Layer 11 of a small transformer language model trained on English Wikipedia (23 layers, counted from 0, width 128). Numbers have three digits each and are written without spaces.
A neuron adds its activation times its output weights to the MLP's output. To switch it off is to set its activation to zero at one token and run the rest of the model.

Output weights of the MLP neurons that the questions are about. A number n stands for (n - 500) times 0.00085.
n20: 607515226458445500367695515545488760590509579527531671222540386508619546500496602298657525722447235215362550465354420241604594522424389579579367580722318439368445474370456540651771620442504625440704547545571356534581504428377675547534339632429606470404292462417563663305500535440737317500529727329359624380765361650345432712626590691631251420533515716373581625555496500496596738484496
n40: 406459412440446459484541473665493480713414524526522720580615660538447561448655621250371435510605432500384418544430418491521538599500375614547513493377595557497488279545618566468682599541333520369419448427571576503342513460399557522306536602648670473268512318537518464509453389579677522594157648512375533435724292410459661480426406357392356676634567600411541341493440479525481426385721
n75: 365607815533426448319673554693456548651535488718526367647454441555378639523461290243604580800547482204434729741293389475411575514488401507655372477474370412386703508466285718466606373632539430537660602576171730214511406620557511526648380512477415610624366528471376385691389478538714440546396507450504435496429626468362462448545465427652412411480556515500482523352479429563239401493607
n120: 597755417360465478425418510642242457565775334253628538473440379456775485438438563465349649604464483365462530537419382345550476481524608348412429598587382416485414452410437465453629422538575606380252552524445413563722507398611653500503226542514630435532428427583609364592538469458509408241395517572539378377633700731565647536548335427451467658566466626640507567776490210458544539480591
n124: 226556473436429612374593514538492723305546416543581440360437534578553610467554396322316450459417320243693422458595584615277722439137496355546504401640351496444396500442775610411380472669552371579465297298500595643772564471473475579497334343583671446456487320562342467294467557515510471576439528667490335489704702423358636553345417566607546496412482472553366522394349520596532653585447
n128: 534596577487435603412567462429446500489368353434435628398578451511539470478555328462672399569695616574547582471374437448220817411657565275567515519489529507411452500607444656836282558450368421632458496458449473518561544564717587547660403571401607300589477562101514255345406551135433489611542461438490496616464359384587381547419469296559564500702522443459708417770412187366564571554543
n148: 544561586634540465364618448582545574492752693516645306790480230431637402605460478544524461650520421547471500485698567515542187395528410366613612718792312371530504458332595590546411208404629492551481268714488354745511458492395554585674412654438546244489645508290456453257325730381415392547389416493478622561404557674561350348745715539545458408624699586622428392487457485465402758342675
n167: 643617720519652513316383430742534533369443280433382618496616390278452487454410476629489369441470711333556646444382335733387331626388511456390544334562441700469411242496626678273589378422467387605599715676443387493413669710427714338551500568521420307460477417275470407441497423536643444422362552557510615507707625546301518714436589464483628595496587582559441587654546550480528427545417
n179: 514286492578596493617477701380643569339500700580468534343425583665407464559431416640545598588573419504256597561461459500423529258485423637310564720543406654456527524390548456399374384503451564761539599545434685500471602414512612515559541258379323431534477477264517481554604626519135464264855525562448615596402420384449258399419439367434482684702403535466410673548218706516447693565436
n182: 530444973497640558610654466490432702532624504323532589436478526636576484439443500626616503578619510278474479479521486651477465397616560493532313757590542413543523488697573781472396539804456631742603682307518433431448496394531489642646544551400496547240497496490443576549520658312487493475519570389304410579500363354134504643361422604551642420458535603523343639539523490417708545387416
n199: 536463507463490557510500454604386390629548544483418494559507421500235606388408483484415625642474564381513541736589602520494233513638493467525525291534497402714545625493294254308460483443640575344426409409618748530630427486658503483424518617590410529477570248671493288314602387518541390647830340606599443265376522627393504308455420504420436340618627318471728421557642297500561484620514
n237: 562198753589327519528414671453515522566544720476671262503550511486330397399451477477660407624434487472510582517384539467563548458419789563548389667663747442557623564497333539565522397506644739473560553527573497618575199496564383445374799514549444261471484467574409320465344514585462396591606510414480585834486431526548684364382384433567483478530435668587459636568481696515459655359606
n263: 410532310328703407317648364450554631504428562441377713547511375637582556356528451428568476243396391555442601378356649403266533599590435338634821463457565393462442321530295129435331438591542429327454599532452411514392300459255453467503740455368682724771657500521414463696329359526476569578407665500538377388551382613446575535478485374535468465601594571497619594297462534525618366402464
n277: 285437486434612422265506694539658375602271435588477497622469722533600552719761457608636415333475631373494684430443407356497327379701386484460535642546386453529728711668559392614472574315475455332520681548415487576433564524713406625705514555514371615583441677510564510406391513507403409517425644393410299421557585618412503478503304559458613522529534642607600507678519654272560539510413
n289: 413642646494470477521572439243601537308702515550531503465522408559656264425507541404482480946400633457280256437486558657571528371153690654565507619493581479601599670432551728384567297409390551531562423478457360476538405387354416383405333699468550323477594764500427363716500616428585616697485462433473626361623559447496402624411404475622417336508461390599556639562480477536614508514472
n305: 500366438575353482461392497371268345529314424663580391461477273308478612454488453534460467524503333358576494433378589531431523491523373359706429520628642423517552514424283506565425455530355292439399401489330463430628526707518432490525567463562190503537402542695423653581665532567545490428469574460410440666364568466552617413562480629528478588799616301567481456496795598700548257568497

Each question names a token from some text and the token that comes next. It shows the activations a of the neurons there, in the order above. A number n stands for (n - 500) times 0.081.

Then comes g, the gradient of the next token's log-probability with respect to the MLP's output, scaled to length 1. A neuron's effect is roughly proportional to its activation times (output weights . g). A number n stands for (n - 500) times 0.00073.

"ation", then " of"
a: 502501439500344501504507498493442488499500505483
g: 283530420565438415318594575620490653380511489493505703466538674564728672562545424631606425694344512378501628457458377585355434434566663628292438480452606517654553520463606292482665386529396790457472391333831419613297488614260519398463387508517598320345312368362448631532600498501397570533576441542751381325505813358598723459490498412576609409461521415437413393782430593668494306527407
Which neuron, switched off, raises the next token's probability most? n124

" she", then " and"
a: 508497498501503476495501523497497493498679500503
g: 494611183563669552505420544494558513478371563695695671320482408594708529599528869372480573356562589706558433394651321488645517478522698484612569507442526614423596700601474735483510366295664590473591545641383456541510567495670461502561405613412554515476533404804271477334686600627494377585528598370666656586374747640682375565669489339583345615459505499487680481496399618326349627473623
Switching off which neuron hurts the next token most? n277

"ak", then "i"
a: 502500509432501507494501500505509504660509505483
g: 391384679473348522575495406722522382359385430573664219612356336538516579594570527481541491254525784429729589408481393582483616504492647730435397425518470728528550571507456457570702621439594864471431513437525675595585436598455422517525360424386532338493609517459331594461427588574233556568441264579636328575590433249462556516690479521286465587705580420692665455299415619688284420421571
Switching off which neuron hurts the next token most? n120

" he", then " was"
a: 506500501498512441495465505489500503494668502501
g: 358573224398389736672312456420433534423547451329414571409498423435605383565345765322550175522596503578440430616501489789395521477501483677416425555411224651519608348280317627451586651384293561421598675440471406662614443411530702326566508352409500492391475434525371544384457337608472521411639553473289486461207448518531338771313462549495414402542545430427449553568448495473712513754561
Which neuron, switched off, raises the next token's probability most? n277

" for", then " two"
a: 462501505500497541501504502510493492516521499517
g: 342514259495402434696499665500321541347502346574454589356349525364636575643478592512441510744402645415665384487539448718344439745484655489499539719523282488619581494564340626686322746532405494537777417529435470647562329689706598493588626584412467345647656504373300384620519629389449597524543592629629501397471481698583418459367594733595638533547401387351608401458350338359686542641404
Switching off which neuron hurts the next token most? n128

"ition", then "al"
a: 445491494516495631356506500537497498501507515499
g: 484463445420372601479435593453690540312587684359669296612360541425661548652359530513540527287467451379656621254401375352610552560279486497451517333604300606353667436518576453656586452596505162556690240522470251532470521635644588517608329497242437506485435396256605564430445515392478389597637400534548554564635360311719372749517429641732466308357614452418410454546417581555479590374490
Which neuron, switched off, raises the next token's probability most? n148

" with", then " the"
a: 498500456496481493501506500512491657521591502498
g: 640339599538514612581661505636375722304156542436667415566581497654544341502383489467535387751497586501621420436451710507598640497521579356535587362425726487442488543476722206374536447623563586446483370706603635549617519467403573370360233616347588396527587523682701403633388521492659546445321464492617615597435375434495555298481538354716460458570548729547754691591653280602466589631534
Which neuron, switched off, raises the next token's probability most? n277

" A", then "c"
a: 500501500497583492499503504491501505500501490501
g: 528530580420626524653538348578390493263580516640448587545571371451619706520671550746411548666638610430419356496240695586285359549409454480663532628337357406619635553702633627483763466414593499624477437260443333499673301325543440428704455380496487659400690369576560325506468406557326455411484401735348440577588454514438481582270807641440503548499370559390343375595637612516500731443509
Switching off which neuron hurts the next token most? n124

"ith", then "in"
a: 500499495500451493502493496426500624502566515496
g: 372754564505610621623311683469533551564493392515385358464577546452600430447681659505372496583545725418668644566595511390586365483450582453461463575449443443394484495278621412386580303400254504520747404374491547817565672447703724508560445499511534540460520402402496268281555447328373776541459543659464480373498464592604447554676666638309695400736762451706577621717427437292460558570537
Which neuron, switched off, raises the next token's probability most? n237

" has", then " re"
a: 504500510499499507501471501494446484498628500499
g: 412477395339398499487517397332509561564507697599694482616451734462341493676551239405396605373497504524383622538696532514827491336448251298579539505561447445341517352523596382393515527540451515585396932795297404354496320488459617640489454622498435632494593493616528642440230460385447566500592538556658393294631476344366563631485591583445580350491662539772394505398382450605472428483695
Switching off which neuron hurts the next token most? n277

" n", then "ur"
a: 498504502497504493499492499499674483501536497500
g: 487642435628398643729449596671546644634525562330492360539635627447488430332488556388607725449375444542580535332642634499411303541495416381510676550363578472459477739343463351742451522398396258417523470538436599454485679541558594441532528232391679466564532716510362440598461486241309298510675685540430586456616561531582425444476803374334523769568791348773691484521540474552428411527551
Switching off which neuron hurts the next token most? n199

"A", then "cc"
a: 500500499499579500505501500498502502499494483498
g: 478583479497533623491532498685498350626710495252500418442530516588502524599659352382516379236616194282638639668380421704683337531514355515511615637455406603376670385516475494467367537459424504487603659365439688729339580424507533446334490505757569645728553350420543695428575532302557546256541413448534398536393554471522396537539377651663709735645634452643506508692486438496679484430794
Switching off which neuron hurts the next token most? n289

" Con", then "t"
a: 499502581496654467498494503497509510500503557498
g: 423682565575455349512640336548693574395636423441564515649525430519516650648545477433452405602480490514600507540692492528394554283558573602535500429362720452746535193671642564439550632547534671575396523331618406245488689518283421498536426629428638528556563540806240532517318340235266468502365523311421598613380694429489561374455539467632554434235568598531296651679541461281460369453344
Switching off which neuron hurts the next token most? n124

"il", then " they"
a: 501500493503532501515481483510498652500497519503
g: 553351555579407608499305362624494305580571456696459395762576623410473549453476476327497512385395518439429406506737339527420508442446479525454331547561377747444511601291411545559413480404668625493340438238622567624349758677560761401576191349605399591559614322300842476513525472557655640424586579588537284591425419402494365450483435616397387335382468517410306421247546384417463360378451
Which neuron, switched off, raises the next token's probability most? n237

" n", then "um"
a: 499498504496505500489490499500604488501546500495
g: 409696394526688353730401362334380510309436564551530564588668446417594572602483609940476498605415560382576504551725593629295599601450620486501449501586479532304682644546590383540456396450593428479507464520593698361664386453475554358487338626388472723489757408569453667497281530426440629440514333507629359467430582479483380659545535451337557640547345358211733515719480768540608462386638
Switching off which neuron hurts the next token most? n199

"ent", then "-"
a: 501486501505500500328490584488428500505413500495
g: 382520534442696355603437446614551448614459513563781364395455517650278559489595539532664662405417510503348593484392491519525668463447587522537433253339645546591387694491597351282519446652648338492538635398446574401657603025508420747595473420674389517317427495468495491410531447565673550528737449552454648505469407433446705196166437360560491509369631594553687392403482367613363449411507
Switching off which neuron hurts the next token most? n148

"oy", then "os"
a: 502484494501497498499502505504582486754500501498
g: 424450456560529488429588223390571607649385423615705438569686644593358576422463369481264536344476564500401435383500650564598630622513648537431551496350453310339724467495278354614773367350356740474469417549399212616487304532567631474449752480226483660441622516449570693500390723550397583544506505583537676546602454757680610578547487308547464612610627429578302466299491529566599699505535
Switching off which neuron hurts the next token most? n263

"ist", then "m"
a: 500315504500500500522495493501501504457505497493
g: 327547521437630628626513598542375354497541493551203381594265575275644534380535394397451436524644695322209355538585576369561257349343358476564496260657382732388561581645517385402491528430666372547568522473416458501394458364690721348512433659653475503332362684323321399706677408574377394469594564566455511441601359648380275621512627446568401489316628401490589563468574391415346340459447
Switching off which neuron hurts the next token most? n40

"ent", then "er"
a: 536502490500506501508499499501500502509518499515
g: 625824461643853536611480475383473516454402517509397458393295451468500578469620517811497748577509602161224516566710439483550631416206267534567322450655551678528424451517386554724532623580381403412694534295476645533495479542548651615507393504652504620543477541516513533374632432599583656287755527530507539585298596564426503698462473658449525598571528339606518607644579517387616562622491
Switching off which neuron hurts the next token most? n20

"==\n", then "B"
a: 500500330505410489505490512496554501497513498025
g: 538452637502435441574498550558644519663452538571823593594587248522621464614807676547496533665484407498712723717523448442566421479543591656424396843503440539433289383491637589479595554560629703285623573237435818348633515514604326565768383643474361430553576503470387524372603639424661604327491414490426538542434414604468280364258679531475594597533592575660551426480506542438614572516567
Which neuron, switched off, raises the next token's probability most? n75

"erman", then " National"
a: 505265501492494494593499493496405494506503494500
g: 472406683339305697447362381805362414337561419548523276592379534503299640422425567482536371536228566371626558444445480673781366639557630365605719506308401613631604517536432620296290408544302523520643404630412356393597495405441434605621647369338422236551392370517409556318398669494468433298486363432470406309601599586335519677308573383460541538587571444455538537394391622564348465538607
Which neuron, switched off, raises the next token's probability most? n199

"ac", then "ing"
a: 514494499552503506507485491502511499504501502499
g: 534183527522469514490531424415415291697557355513348448408562520635383415479210605240450473494497560543278389647674549629293413444553526397315551498401531380526449449663583693375571576608687505349302561650670587156573385713439691449494464613320622477480550399474477316534731474692469388467293366642485633288555642385519788477552299468636455594600462475525564615594448561458527603535363
Switching off which neuron hurts the next token most? n120

"ier", then " J"
a: 506495499532498491506458502493523497508500497495
g: 455310609525429460315421363422529732521537514483403399556527707544414361565658224540579463491517642646597584570601550365097543664660534257670315782557616502694441433719502636570243464456600517627494492578523739380426438674596457519306573484399395302463545572557315645452449340542545399548660395431571476570644563483360495198415629573464548462550421534505412435219475605351309528490552
Which neuron, switched off, raises the next token's probability most? n120